Layer 8 of a small transformer language model trained on English Wikipedia (14 layers, counted from 0, width 96).
In attention head 0, each number of a token's query is one row of weights dot the token's vector x. The head spreads its attention over the tokens so far by the softmax of query dot key.

Query weights of the head. A number n stands for (n - 500) times 0.0011.
q0: 476,652,595,671,513,581,508,432,490,556,513,500,550,700,628,373,548,476,619,532,284,435,593,597,576,661,673,490,537,478,492,607,317,667,611,404,392,496,526,376,347,471,518,563,490,625,409,409,328,547,383,377,492,460,573,484,395,363,396,431,727,800,476,555,641,556,429,601,312,303,486,393,531,432,421,454,262,427,496,405,535,548,390,529,532,562,456,473,424,380,593,488,352,431,486,468
q1: 474,652,427,448,651,476,584,463,484,515,426,567,416,278,398,573,436,565,480,496,526,448,550,287,475,486,375,419,522,504,427,612,577,580,419,475,495,550,431,536,574,631,354,420,292,482,586,558,792,393,620,600,376,457,584,435,613,618,514,590,212,244,397,448,341,413,546,564,503,630,573,580,447,486,452,526,619,669,471,558,424,622,581,598,515,507,608,477,491,694,483,442,605,384,455,470
q2: 465,419,635,568,403,508,429,491,598,533,575,565,481,644,440,419,458,607,471,512,438,565,492,554,494,520,642,554,708,542,629,377,500,626,481,545,620,410,739,394,448,501,429,477,447,459,467,563,500,291,545,457,513,513,430,505,409,405,444,572,586,573,580,466,667,682,492,452,476,402,461,402,408,499,517,483,310,468,534,542,536,576,490,396,478,408,454,487,490,441,508,372,238,573,544,411
q3: 534,662,429,498,561,484,489,582,523,543,433,558,484,482,302,512,469,435,558,609,505,371,573,616,502,377,434,276,600,540,426,569,490,575,569,498,483,621,370,487,540,506,457,462,516,513,496,561,532,536,488,578,521,481,602,403,453,505,497,522,447,445,420,495,470,470,436,502,509,637,501,533,392,489,518,441,515,612,467,462,467,477,520,715,632,391,545,528,461,600,550,502,546,453,366,392
q4: 463,551,424,488,581,543,523,420,508,610,351,435,530,532,377,458,490,500,538,489,491,480,521,445,546,421,553,488,702,497,467,454,498,504,566,501,504,546,420,379,478,480,420,409,509,440,481,765,558,494,484,600,417,443,547,457,406,380,532,532,617,476,589,479,408,531,592,458,539,559,488,502,394,380,522,529,446,498,526,593,475,454,525,804,497,438,601,431,421,539,600,676,436,524,559,435
q5: 547,407,340,442,555,486,484,318,574,497,461,607,447,719,413,422,224,381,532,324,573,432,669,434,615,513,702,356,568,520,423,423,349,441,494,632,471,593,520,396,408,443,491,480,602,457,173,501,515,475,457,570,408,357,618,422,398,518,511,509,561,505,739,630,606,520,550,467,560,549,473,429,310,378,568,470,549,517,783,404,734,523,476,459,460,564,438,637,623,420,535,484,522,708,622,283
q6: 530,578,519,425,523,511,515,416,552,507,447,527,487,508,237,412,518,536,467,433,465,531,487,560,498,434,495,440,694,538,457,576,530,533,637,478,521,613,389,440,494,537,508,465,507,297,319,567,674,497,553,582,500,508,528,463,541,420,507,496,495,508,538,585,478,332,592,453,540,727,449,500,303,347,681,489,601,421,525,616,424,435,429,622,558,497,418,555,506,521,663,500,569,538,540,364
q7: 531,404,395,422,558,584,480,497,396,495,330,442,601,719,512,437,475,517,535,476,523,529,526,705,667,553,557,579,370,474,622,297,447,501,669,578,394,623,376,631,461,593,576,394,366,558,499,478,452,434,496,507,621,362,355,418,671,551,609,649,460,451,650,586,539,498,513,425,453,689,269,498,572,460,374,408,410,484,428,641,395,417,467,461,615,277,541,562,431,402,482,449,424,573,417,491
q8: 493,571,306,535,268,526,394,423,575,568,616,667,467,497,522,396,635,599,324,565,530,454,496,432,480,412,897,369,476,405,308,198,566,548,235,617,470,722,200,291,438,593,454,508,744,495,160,611,619,520,353,461,763,769,580,392,411,535,728,572,347,347,876,662,261,535,329,564,488,371,416,586,266,741,552,698,465,487,432,514,554,350,514,471,570,628,369,468,725,339,429,567,760,482,418,354
q9: 542,333,285,485,449,512,714,611,574,475,571,355,373,429,586,356,632,404,417,581,469,550,438,441,346,563,635,526,587,591,610,510,564,463,285,453,527,376,578,333,649,531,397,470,632,615,621,440,483,241,454,435,677,580,672,485,530,406,545,346,332,401,370,363,558,662,514,576,579,431,658,470,361,588,652,623,668,329,484,367,742,493,394,581,295,569,607,475,599,642,312,380,598,627,514,540
q10: 712,754,429,387,612,519,560,388,324,365,432,616,704,740,604,347,616,440,582,474,469,506,640,482,630,522,470,577,342,409,435,436,716,698,564,315,407,664,218,439,369,452,640,451,513,540,376,458,612,472,270,569,665,397,400,462,592,469,608,400,602,427,418,607,655,291,235,290,370,500,639,413,487,535,429,423,404,594,462,598,596,702,498,739,542,444,659,478,377,214,616,634,424,381,498,568
q11: 474,363,396,688,587,666,498,589,383,631,597,661,327,581,464,414,281,464,451,513,533,307,343,653,600,478,449,634,893,410,558,663,331,314,598,320,556,390,602,717,597,437,362,335,537,441,745,719,426,465,687,518,451,237,312,698,497,636,606,467,542,729,534,402,467,458,389,530,382,541,639,395,607,538,154,487,493,279,661,572,519,428,546,458,537,495,501,536,260,618,388,745,532,644,305,548
q12: 403,411,480,431,520,513,469,427,486,452,536,539,499,463,399,431,488,426,390,435,575,470,489,680,337,475,470,369,396,444,628,641,416,492,602,584,751,599,495,561,594,540,572,555,337,458,562,631,683,512,498,542,529,500,375,477,731,470,580,651,351,317,411,503,431,304,607,459,482,510,611,378,565,541,398,558,528,406,437,549,559,638,390,528,389,513,648,632,542,543,560,601,441,306,663,595
q13: 336,371,683,450,406,483,484,292,473,236,418,646,787,505,558,571,539,634,484,475,450,454,482,427,437,379,586,399,337,680,534,450,384,467,453,721,693,661,502,371,370,641,320,441,367,492,539,609,575,586,245,675,507,349,432,416,499,346,462,466,448,768,772,598,527,404,583,692,499,639,392,621,424,548,449,537,363,608,528,602,484,386,505,505,311,484,489,689,556,602,397,360,736,397,429,616
q14: 489,298,653,760,506,730,573,491,304,617,516,569,256,496,649,509,547,243,752,537,308,175,643,511,537,268,486,640,788,458,652,774,244,605,310,399,591,501,537,584,874,54,590,509,422,555,903,656,275,489,642,271,286,345,389,676,617,430,228,424,903,399,283,479,417,677,585,523,418,352,509,451,594,472,365,571,704,351,345,399,453,370,719,599,440,361,648,467,328,421,698,463,387,626,541,483
q15: 474,574,445,522,803,508,540,654,502,495,461,531,511,681,516,577,448,311,568,466,554,598,205,437,520,440,320,495,319,345,530,670,659,511,523,637,570,348,424,529,444,566,401,403,714,640,335,268,505,546,611,355,382,605,523,409,368,583,803,408,445,532,548,549,370,396,630,582,524,461,593,440,630,476,495,283,552,430,519,263,460,495,453,577,568,628,379,481,387,582,407,582,448,318,383,515
q16: 432,561,295,650,507,467,542,358,331,528,584,498,540,540,447,544,639,391,613,497,544,555,563,454,501,594,544,627,543,551,453,527,536,475,517,491,449,558,637,744,637,573,596,560,410,424,400,351,655,719,473,555,284,490,507,509,527,471,567,404,287,446,470,473,325,484,391,418,410,363,316,525,591,440,495,579,460,558,402,569,554,507,613,422,572,415,594,571,486,504,611,463,460,393,500,417
q17: 579,466,516,463,453,565,376,551,511,548,451,518,575,603,414,377,439,543,414,503,469,269,303,512,596,315,500,443,543,548,504,477,532,542,476,518,470,467,436,564,440,478,385,543,569,621,508,370,441,491,452,463,636,530,563,392,412,448,418,471,680,594,630,624,586,447,556,537,491,585,527,482,308,638,583,412,660,506,502,512,544,423,502,584,443,475,445,427,622,472,377,625,565,583,537,544
q18: 472,399,452,513,548,320,508,583,493,514,476,426,370,420,780,518,600,475,549,497,705,514,639,393,405,616,574,474,438,450,498,597,508,518,419,570,402,544,574,601,532,494,489,448,498,594,586,485,469,579,534,343,518,364,458,478,567,558,611,340,272,516,468,392,435,548,531,366,474,551,489,575,772,519,320,619,470,554,536,601,574,656,419,413,568,516,607,575,426,618,511,240,541,346,483,488
q19: 572,467,471,531,553,469,474,454,447,494,472,439,500,581,398,230,437,522,540,458,449,414,337,506,629,430,580,480,679,372,550,429,442,523,493,505,647,496,527,545,498,423,351,371,320,643,475,373,410,467,583,402,515,394,507,453,362,562,492,587,772,513,704,667,546,647,388,467,493,491,383,442,246,625,516,412,506,461,629,494,594,490,538,610,406,524,529,443,663,435,492,540,530,672,626,450
q20: 478,446,472,477,449,520,595,418,380,585,538,540,559,629,636,439,525,611,471,433,578,540,456,493,429,504,611,641,322,410,620,469,551,426,417,581,564,508,506,452,480,578,525,507,542,413,421,437,518,464,582,441,537,566,513,453,480,526,565,517,518,524,654,439,365,416,546,420,431,452,482,451,542,482,462,559,530,521,505,485,472,517,520,378,475,468,472,584,516,485,437,465,488,387,553,553
q21: 407,299,440,554,584,458,438,549,537,552,539,497,334,544,584,437,418,475,405,425,475,596,437,590,432,660,465,580,417,514,478,557,462,457,465,499,441,379,583,567,471,583,522,635,535,564,613,437,428,530,472,567,665,464,491,541,563,514,418,433,409,619,501,544,467,451,425,463,611,394,587,489,544,450,484,508,546,388,465,532,406,573,415,394,524,619,545,517,536,492,544,445,542,502,615,705
q22: 579,489,467,488,432,432,608,550,597,529,467,445,684,568,509,492,415,560,567,485,514,488,324,550,495,607,540,443,389,402,481,461,567,561,456,607,522,520,345,539,651,474,528,469,459,542,602,411,435,364,367,501,610,489,571,454,538,482,534,487,361,391,574,596,489,646,402,570,482,442,518,487,487,587,511,513,527,552,416,498,471,492,528,433,428,457,601,490,620,529,412,496,454,384,500,515
q23: 459,285,410,571,674,554,698,350,445,659,519,544,513,596,563,519,338,490,638,502,547,485,610,463,520,704,533,567,341,569,548,530,422,365,294,547,533,487,564,642,593,593,598,576,349,523,547,615,330,376,603,485,262,314,520,622,427,574,442,288,405,427,520,468,558,566,529,568,553,375,319,478,524,469,622,616,371,511,466,628,401,423,592,448,461,424,653,531,535,569,551,420,687,526,406,527
q24: 462,587,395,460,389,644,494,441,547,346,570,490,527,554,400,493,709,507,444,489,476,482,603,506,680,430,561,437,523,555,496,373,490,508,380,540,442,569,500,473,345,469,561,539,361,517,711,610,511,562,345,521,459,308,543,554,427,334,590,490,561,522,696,686,489,457,522,458,631,520,428,570,386,538,348,425,369,407,447,626,558,456,444,615,399,476,482,435,532,389,512,642,406,537,493,594
q25: 644,517,445,351,397,670,513,661,595,665,592,462,544,555,545,331,482,417,492,431,488,335,281,389,467,259,515,729,385,621,601,419,486,691,636,444,417,588,225,321,339,356,272,713,844,424,43,543,671,287,627,309,513,646,618,448,352,614,540,578,639,495,393,599,505,232,703,446,697,541,375,678,636,405,683,466,596,484,577,440,382,465,530,760,669,673,405,298,389,316,547,469,386,530,552,495
q26: 568,495,443,424,534,489,510,478,576,532,488,306,155,663,622,462,472,729,460,552,302,512,494,409,556,478,715,532,560,364,662,541,478,295,437,346,423,442,501,447,408,557,515,417,472,333,647,793,631,700,756,451,386,556,444,588,499,414,480,378,480,487,580,492,477,532,471,544,562,589,517,504,566,405,486,542,409,408,531,550,498,532,501,418,505,481,424,636,572,552,338,447,402,494,488,476
q27: 399,726,346,519,350,358,362,473,542,294,417,531,376,628,499,614,391,390,610,513,370,425,382,481,672,558,597,282,569,549,529,502,516,455,509,485,613,540,328,543,464,589,686,552,341,382,413,706,346,628,373,524,497,634,409,467,459,488,650,701,350,443,671,580,519,465,569,547,592,580,228,592,613,428,474,616,380,363,400,471,578,366,577,453,469,506,519,603,738,265,640,435,541,617,592,342
q28: 686,347,581,595,458,599,337,415,478,451,530,579,496,445,650,461,735,544,524,449,351,476,591,575,424,504,586,704,445,596,607,334,529,279,487,403,409,355,534,436,611,516,560,416,524,538,608,655,527,587,543,479,519,466,216,684,583,459,528,173,543,522,508,326,461,280,525,612,503,530,638,382,512,424,480,432,548,470,375,620,554,522,511,394,520,422,576,582,465,351,510,571,585,484,544,458
q29: 610,504,578,516,478,441,458,415,485,490,541,702,694,375,546,460,316,392,393,516,488,555,363,466,517,467,391,477,400,535,669,371,577,336,526,466,618,699,656,619,238,478,362,498,598,569,319,632,540,422,596,404,486,541,488,437,393,742,572,434,528,573,623,372,396,198,388,684,482,620,482,540,435,619,636,573,298,791,703,594,637,224,533,524,658,564,220,579,394,338,417,600,410,581,621,207
q30: 506,588,585,618,355,544,437,635,498,542,361,629,343,363,858,596,374,731,613,602,434,282,455,598,826,539,815,520,466,476,359,548,560,321,282,305,597,342,539,674,505,392,544,267,651,477,688,478,260,641,576,505,579,282,193,303,464,514,481,414,603,400,363,589,337,424,511,452,337,456,648,549,586,437,368,410,493,560,571,582,647,474,520,203,478,524,326,408,638,571,468,392,648,596,470,414
q31: 548,718,511,630,404,513,409,546,636,371,537,383,593,532,316,433,466,572,394,608,512,499,473,583,550,366,423,360,448,421,474,405,649,385,523,653,546,525,418,552,526,561,408,597,460,417,157,611,318,238,383,439,476,634,510,542,490,345,543,784,617,345,496,633,591,499,604,668,641,440,502,494,659,597,457,506,514,525,448,491,418,397,486,610,499,573,582,591,451,379,659,555,410,548,565,437

Each question shows a short text with each token's key, already scaled and adjusted for position as the last token sees it. A number n stands for (n - 500) times 0.0039.

Then comes the last token's vector x. A number n stands for (n - 500) times 0.011.

0 " theolog": 493,462,579,451,523,578,242,502,487,527,494,468,574,483,486,520,487,507,520,539,624,593,695,494,475,489,513,482,479,470,494,455
1 "ians": 522,458,577,403,503,599,261,494,507,498,473,488,534,489,496,528,467,464,522,538,600,581,723,462,458,509,547,479,513,476,487,480
2 ".": 525,460,593,419,501,563,255,517,512,511,490,461,572,476,483,516,482,462,509,518,628,550,677,500,467,491,487,477,486,471,497,444
3 " In": 510,471,624,325,504,559,348,462,488,501,476,489,503,494,496,482,526,461,501,499,811,586,728,548,516,510,514,529,512,490,512,483
4 " the": 464,476,642,253,474,544,361,530,499,513,485,523,491,498,491,505,554,419,610,507,719,537,698,501,509,518,567,523,489,496,496,450
5 " Sum": 482,534,476,495,548,553,407,497,466,504,475,433,496,498,481,545,481,500,580,502,507,565,673,506,437,476,586,486,590,481,468,460
x: 434,340,486,513,371,460,574,489,463,357,691,582,523,449,493,595,453,616,653,501,425,437,470,437,466,484,393,475,377,566,654,550,488,559,467,409,430,374,529,588,542,628,413,496,638,642,781,571,646,448,486,455,418,406,542,507,564,577,483,522,459,505,340,485,447,527,439,414,524,480,554,459,522,616,147,534,531,446,396,541,466,553,539,387,505,475,561,661,520,388,519,484,542,409,605,629
Which token does the last token look at most? 4 " the"

0 " the": 483,449,641,373,512,575,191,539,493,538,495,484,565,488,485,508,483,544,494,572,711,587,715,491,499,500,503,480,451,485,503,446
1 " generals": 527,433,577,275,483,616,286,462,518,494,470,514,533,507,499,519,477,431,522,569,594,604,748,456,470,502,553,471,541,492,479,487
2 " for": 549,427,712,257,449,581,348,505,515,490,464,538,534,508,489,513,497,421,557,569,718,549,713,506,508,497,505,468,525,510,474,492
3 " some": 530,433,676,107,409,552,428,501,493,482,462,532,485,499,506,502,589,391,580,564,651,538,695,500,476,496,525,487,513,522,501,512
4 " time": 486,503,641,263,424,566,395,502,521,484,458,504,511,499,497,532,535,409,583,537,556,622,772,456,458,479,595,488,499,496,479,460
5 ".": 477,525,584,369,479,574,214,521,515,517,488,452,586,472,487,517,521,426,553,506,638,561,698,498,467,488,482,477,483,466,497,438
x: 400,619,582,413,381,587,550,533,526,431,508,477,597,375,525,525,409,428,417,553,514,470,575,497,451,456,428,528,506,425,337,466,470,536,391,892,368,441,398,643,449,469,542,519,449,529,543,588,555,450,374,507,574,582,528,502,510,491,533,756,504,544,373,625,607,487,416,562,460,463,424,558,646,573,273,502,459,509,311,580,539,583,563,635,471,447,573,460,491,515,517,514,389,380,370,598
Which token does the last token look at most? 5 "."

0 "-": 485,464,589,433,523,570,175,541,481,527,487,460,570,485,470,510,507,528,519,557,656,597,725,507,479,494,484,475,473,475,502,446
1 " Notes": 499,484,496,417,633,545,353,487,504,486,471,439,501,470,492,559,520,453,498,521,588,673,736,469,496,484,611,519,571,479,470,437
2 ":": 527,456,631,342,518,579,240,561,538,478,467,484,506,477,485,487,481,453,518,513,669,610,767,507,476,522,503,496,502,470,485,468
3 " SO": 488,499,520,366,549,582,415,484,481,468,457,458,512,504,485,503,483,479,545,506,597,619,756,472,400,479,549,534,613,471,446,455
4 "UR": 506,518,499,408,530,598,370,505,482,498,441,499,522,510,486,497,467,504,516,475,514,571,751,458,431,517,559,507,578,449,434,457
5 "CE": 515,525,506,432,547,616,356,508,477,504,456,505,525,515,485,522,486,509,505,482,488,580,735,456,410,508,565,500,574,449,458,451
x: 368,473,429,561,436,447,563,392,549,377,680,541,437,500,608,541,434,529,507,425,419,560,591,580,498,547,418,687,358,402,584,535,572,443,493,474,545,443,507,392,583,417,560,565,602,575,637,467,528,472,548,517,590,465,503,460,514,668,386,564,593,518,484,522,579,597,338,528,435,279,518,674,612,457,95,451,404,498,562,464,557,469,526,427,355,567,523,392,508,569,468,437,505,463,654,506
Which token does the last token look at most, and with what share of its attention? 2 ":", with about 60%

0 "os": 490,477,559,467,526,572,252,525,488,519,478,468,566,496,482,509,500,504,512,529,583,558,686,489,445,507,529,479,503,465,492,454
1 "opher": 497,473,567,456,514,569,234,513,487,528,492,466,573,484,485,517,493,489,528,534,606,578,685,493,474,502,499,479,491,473,486,454
2 "s": 520,480,542,419,508,598,275,518,499,504,471,483,544,498,491,523,500,454,523,523,577,550,721,469,452,509,549,492,523,478,476,463
3 " were": 522,480,617,395,496,585,275,500,519,502,461,478,513,500,495,515,516,442,548,540,672,568,711,478,455,481,524,492,498,508,509,483
4 " described": 503,487,588,294,531,522,371,489,502,505,484,520,515,478,490,525,518,413,562,541,661,579,750,465,486,478,542,506,468,520,520,453
5 " as": 478,516,595,271,466,550,334,491,508,482,464,501,499,482,481,496,521,409,577,525,678,551,727,502,485,493,485,493,473,510,521,493
x: 327,420,531,470,446,492,509,400,551,444,661,388,521,560,526,512,357,563,422,593,655,618,532,509,460,628,363,551,354,501,500,393,496,528,330,764,464,502,466,537,528,620,350,626,511,672,413,342,474,508,528,468,662,580,456,420,567,368,536,559,361,544,436,605,564,495,431,545,560,431,558,473,554,448,394,612,389,556,561,494,438,519,501,389,483,558,620,675,406,563,394,538,566,435,300,577
Which token does the last token look at most? 5 " as"

0 " ": 484,464,568,491,520,581,174,520,487,536,494,457,591,479,472,506,496,510,519,532,638,574,713,502,459,481,489,484,489,474,492,453
1 "1": 512,489,499,537,485,604,240,538,483,522,463,483,565,467,483,534,480,462,490,518,567,489,726,487,436,477,509,507,603,483,448,500
2 " ×": 509,479,488,397,489,598,287,550,478,495,491,491,453,470,484,512,475,485,527,510,597,602,773,449,439,487,537,571,545,497,457,474
3 " ": 482,509,454,516,484,596,462,477,468,523,464,490,478,477,469,516,502,458,557,486,522,484,727,501,494,466,518,564,638,536,426,481
4 "7": 504,496,413,589,505,564,432,557,488,517,449,441,469,483,495,569,509,508,536,497,456,506,682,501,442,439,566,532,646,495,445,488
5 "6": 494,499,450,586,474,567,435,551,474,527,489,453,503,489,502,573,505,502,536,515,447,476,712,475,447,445,546,520,663,496,430,467
x: 370,462,508,632,542,345,541,530,579,485,607,388,504,654,669,441,561,546,633,570,296,524,369,415,478,624,543,581,488,571,565,412,456,489,323,606,517,327,432,637,414,586,544,518,449,619,516,595,511,405,464,263,674,439,447,488,382,615,646,559,515,510,492,556,528,371,496,544,490,388,509,470,586,541,204,403,482,448,496,473,538,471,506,433,467,541,514,533,590,463,518,376,441,620,557,574
Which token does the last token look at most, and with what share of its attention? 2 " ×", with about 60%

0 ",": 470,454,611,436,504,575,220,515,494,530,490,466,569,482,478,506,495,539,493,560,666,590,716,497,459,488,488,484,466,468,499,448
1 " de": 530,479,609,342,515,585,369,512,456,496,432,508,550,494,478,525,501,497,497,537,562,509,705,497,456,506,563,511,580,498,450,436
2 "acon": 500,490,544,391,491,592,381,480,473,489,455,504,545,504,485,550,525,449,535,517,505,584,740,484,473,518,568,490,552,460,447,424
3 " in": 532,467,677,272,436,596,358,497,496,491,444,524,505,507,485,493,544,413,509,504,651,543,729,520,501,543,541,501,529,486,492,455
4 " Rome": 484,505,603,351,462,599,370,498,498,511,490,538,537,509,494,509,520,458,525,491,490,545,697,460,429,494,604,509,465,441,472,408
5 ".": 470,529,584,372,482,583,218,526,514,508,488,457,575,474,483,518,522,429,541,496,625,572,701,502,460,495,491,478,487,466,497,429
x: 382,607,564,432,368,569,536,546,545,380,521,489,587,434,528,550,360,453,417,516,528,477,561,543,457,421,401,533,495,430,324,458,443,520,374,877,335,442,410,651,498,469,563,549,450,569,585,540,547,500,343,488,559,598,533,478,474,482,569,737,491,515,387,609,626,548,428,534,450,432,398,537,675,580,286,497,463,485,363,579,535,586,539,622,468,457,540,426,552,504,545,548,406,392,405,599
Which token does the last token look at most, and with what share of its attention? 5 ".", with about 50%

0 " distinction": 481,454,626,424,542,586,161,522,491,533,487,446,595,462,486,529,493,514,503,577,672,638,757,491,463,497,517,482,482,467,500,443
1 " between": 530,409,718,159,441,597,297,513,503,508,468,530,539,482,489,496,435,501,503,574,777,567,800,519,502,491,510,501,489,484,493,476
2 " the": 544,415,713,131,473,599,262,527,497,520,474,530,518,504,493,505,516,460,536,557,746,581,790,480,521,503,550,512,503,504,474,433
3 "os": 504,506,545,283,552,591,325,509,475,488,428,442,533,513,475,537,519,438,536,504,534,589,755,487,439,501,647,485,604,470,466,461
4 "opher": 478,526,532,312,485,617,289,478,475,516,448,478,534,491,495,551,494,451,541,509,531,646,798,457,453,522,572,473,568,456,437,462
5 "s": 459,540,580,252,480,633,239,508,515,481,461,500,543,502,498,525,498,429,556,508,602,597,799,440,434,526,565,475,558,464,472,477
x: 453,456,450,419,437,523,621,470,497,459,483,514,618,601,454,578,396,459,416,518,642,564,576,482,515,678,455,682,431,574,550,341,482,473,468,645,564,517,541,422,557,460,528,559,535,547,538,579,497,429,394,330,356,609,485,543,464,613,592,639,439,674,412,446,551,570,514,482,372,149,401,433,604,406,187,462,578,437,524,523,552,458,562,448,436,521,517,512,520,518,541,440,458,446,575,656
Which token does the last token look at most? 2 " the"

0 ",": 467,450,621,430,504,582,195,517,494,533,489,463,575,480,476,506,495,543,492,566,681,598,736,497,455,487,487,482,463,465,499,443
1 " on": 504,413,696,230,477,591,357,476,503,494,444,524,515,505,485,508,468,500,488,553,741,595,757,534,506,531,559,531,514,475,498,452
2 " ": 539,473,531,442,408,624,390,455,465,511,468,530,549,476,453,520,517,417,544,486,525,450,688,511,455,470,525,517,573,485,438,514
3 "6": 542,474,573,382,470,593,349,517,500,514,453,486,523,477,483,571,571,460,500,493,635,565,673,557,429,491,548,541,610,461,480,573
4 " July": 495,537,517,322,446,607,329,491,483,498,499,507,506,477,482,523,538,416,458,501,485,569,752,468,402,499,631,570,505,479,478,456
5 ",": 449,525,607,309,424,606,321,519,509,517,453,491,521,477,493,513,533,399,590,521,604,588,734,510,404,504,531,535,494,470,491,427
x: 346,453,488,457,496,506,585,554,541,447,636,458,616,425,469,533,422,519,508,618,480,510,373,459,491,578,310,460,402,424,600,481,413,472,431,945,553,479,417,493,450,487,562,640,455,533,576,468,569,478,310,484,527,510,527,384,352,469,444,594,470,512,348,597,498,582,468,559,532,509,510,379,635,502,390,455,464,437,412,514,557,547,618,489,494,525,526,394,595,503,620,479,406,430,731,646
Which token does the last token look at most, and with what share of its attention? 0 ",", with about 80%

0 " He": 488,474,632,454,552,568,189,512,483,545,489,438,581,487,485,499,483,522,513,557,681,591,722,498,451,505,485,473,500,463,510,454
1 " mainly": 523,421,618,380,481,610,296,464,484,505,472,486,545,479,505,538,446,466,527,566,653,597,765,458,450,478,541,491,498,478,498,475
2 " stood": 517,445,611,369,527,574,331,473,509,486,473,488,512,519,500,555,491,429,490,555,656,643,781,432,453,475,558,524,469,488,497,438
3 " in": 545,456,686,224,460,585,326,493,502,498,464,539,498,497,488,511,537,394,516,538,678,570,778,489,488,537,520,505,484,499,512,473
4 " Italy": 494,507,590,281,511,613,319,507,511,516,488,536,512,512,490,504,515,442,533,491,540,556,750,444,421,485,590,496,467,444,492,437
5 " and": 453,520,608,267,426,599,345,496,501,495,449,477,528,482,503,524,539,421,571,521,630,633,734,489,416,506,509,498,446,473,508,467
x: 451,508,483,473,554,426,465,520,536,481,567,421,642,546,528,469,537,545,523,486,516,578,308,500,369,522,354,487,391,418,537,437,536,408,364,940,507,525,445,421,536,548,432,523,489,519,601,399,569,497,250,500,569,543,629,604,340,546,527,530,536,516,426,523,626,619,391,610,543,351,572,471,604,451,418,526,588,481,574,426,426,607,655,423,477,511,575,362,384,474,557,600,425,457,462,480
Which token does the last token look at most, and with what share of its attention? 0 " He", with about 40%

0 "4": 478,469,568,488,517,575,179,541,493,532,488,458,589,480,476,520,490,512,504,535,639,572,730,492,457,484,504,477,497,462,488,456
1 "3": 497,469,558,485,512,580,173,543,495,528,481,458,583,478,476,521,473,491,510,530,628,562,735,487,453,485,511,477,502,460,485,459
2 ",": 539,460,573,442,463,594,323,498,500,513,452,459,515,461,482,510,469,479,495,525,611,545,773,496,406,481,532,553,497,482,486,443
3 " on": 519,452,687,295,512,583,346,473,504,498,465,507,520,498,489,517,498,422,552,504,743,610,763,539,516,524,542,552,527,474,506,442
4 " ": 473,528,506,471,423,618,407,451,472,512,467,524,543,476,456,518,530,423,557,479,529,467,675,512,446,467,510,527,591,489,436,522
5 "6": 421,503,561,389,473,579,362,514,510,513,453,484,513,477,483,555,510,443,539,471,659,603,671,552,433,489,532,553,623,470,481,565
x: 408,469,565,577,509,408,609,483,476,565,569,501,650,530,630,484,462,308,629,518,530,567,359,549,525,617,385,502,560,476,549,612,557,469,318,583,376,465,566,484,387,446,485,682,444,618,606,462,488,474,424,396,660,524,600,496,620,389,548,606,415,495,496,432,301,446,416,598,504,491,414,459,665,478,263,561,542,344,529,517,542,636,376,437,324,568,522,602,429,526,420,442,382,464,614,599
Which token does the last token look at most? 3 " on"

0 " submarine": 486,440,637,341,512,606,183,523,495,519,489,489,580,483,483,522,493,510,520,587,637,630,769,455,471,501,521,468,487,466,484,440
1 " of": 517,411,701,193,436,610,285,516,495,488,450,551,546,505,479,519,463,468,504,580,647,561,740,484,496,538,512,461,518,481,481,479
2 " ": 531,455,640,356,430,608,341,474,471,494,457,520,532,469,457,521,532,423,584,498,593,449,718,495,507,466,513,513,596,511,434,477
3 "1": 504,501,587,401,427,604,290,546,484,497,446,522,540,473,476,567,530,445,556,542,531,431,707,491,477,479,516,478,639,491,418,521
4 "9": 482,524,532,495,454,599,307,560,469,525,447,483,525,474,485,560,537,483,539,517,521,489,708,490,435,473,533,511,672,466,427,530
5 "1": 468,524,470,562,438,590,323,552,474,518,469,476,530,467,470,573,507,521,525,525,443,424,690,486,441,466,532,500,681,480,432,485
x: 375,424,567,547,455,608,615,454,410,519,556,410,411,476,754,459,466,570,660,438,404,586,504,528,557,493,536,548,463,439,600,456,424,506,440,640,404,459,500,504,396,572,443,488,472,595,556,711,539,520,362,423,696,550,535,452,381,519,511,607,387,543,528,490,619,428,441,570,693,380,396,556,593,549,159,541,473,487,578,512,585,538,303,393,480,447,533,493,536,479,516,371,365,457,522,564
Which token does the last token look at most? 1 " of"

0 " (": 480,462,599,453,542,586,109,520,470,530,446,447,575,484,457,502,486,534,532,532,687,616,799,508,459,497,503,487,510,475,502,431
1 "2": 530,488,542,478,520,609,221,524,484,488,442,479,531,475,465,562,465,465,541,517,592,519,776,494,417,466,588,500,626,461,438,536
2 " officers": 541,475,539,221,503,620,336,461,517,480,473,519,508,503,500,529,521,409,588,552,575,713,829,439,403,513,569,491,646,511,462,514
3 ",": 536,436,624,266,457,621,269,515,519,494,423,507,511,479,489,494,513,449,595,546,657,617,828,453,392,495,476,543,546,493,466,474
4 " ": 464,515,536,432,474,577,440,447,482,490,434,517,546,474,454,519,497,407,608,462,584,400,716,488,467,449,485,530,677,523,409,487
5 "2": 481,521,502,437,489,593,245,543,512,482,423,481,508,480,465,558,513,450,564,516,537,418,730,462,422,448,541,481,648,478,419,555
x: 474,361,541,438,538,541,558,410,457,546,523,558,572,458,606,526,551,456,643,554,425,521,314,418,548,595,495,464,439,655,721,386,520,496,416,673,401,460,559,516,463,532,543,523,510,520,494,543,480,479,477,440,747,516,544,382,530,600,456,580,624,501,506,493,576,504,389,611,642,279,458,518,562,514,226,702,469,517,439,435,570,392,310,368,367,404,527,420,542,589,480,417,401,438,562,557
Which two tokens does the last token look at most, in order? 3 ",", 0 " ("

0 " to": 473,446,631,393,499,578,194,518,490,529,487,474,584,487,481,513,480,527,488,579,681,578,733,501,474,490,488,465,448,487,507,464
1 " cease": 517,414,616,388,501,544,401,469,481,489,466,528,523,485,494,578,491,470,528,574,634,564,754,471,471,445,570,515,525,522,459,441
2 " the": 553,427,721,212,461,584,321,532,495,510,466,529,499,503,498,513,511,441,554,527,702,583,714,460,514,510,557,527,513,494,471,448
3 " campaign": 512,498,648,278,489,603,302,475,499,510,480,506,512,484,486,569,538,369,523,554,535,578,728,472,494,484,585,481,494,495,486,469
4 " in": 486,495,703,175,441,586,327,480,499,501,463,531,507,499,491,507,565,388,554,510,679,552,712,534,521,543,528,501,497,474,499,499
5 " Gaul": 506,532,534,344,530,579,341,476,459,500,452,490,549,520,482,536,481,453,564,519,519,513,741,468,439,504,597,504,547,469,457,424
x: 415,386,531,466,526,526,520,482,416,413,624,639,473,463,469,640,381,596,499,490,535,470,609,479,326,579,350,683,393,498,471,604,627,528,498,463,516,407,480,494,581,465,353,509,515,528,722,497,686,444,395,379,415,507,514,386,327,610,372,533,460,547,549,495,504,436,439,480,685,411,592,499,698,502,200,457,513,445,471,513,635,506,686,488,496,482,615,513,475,555,453,435,523,413,568,556
Which token does the last token look at most? 4 " in"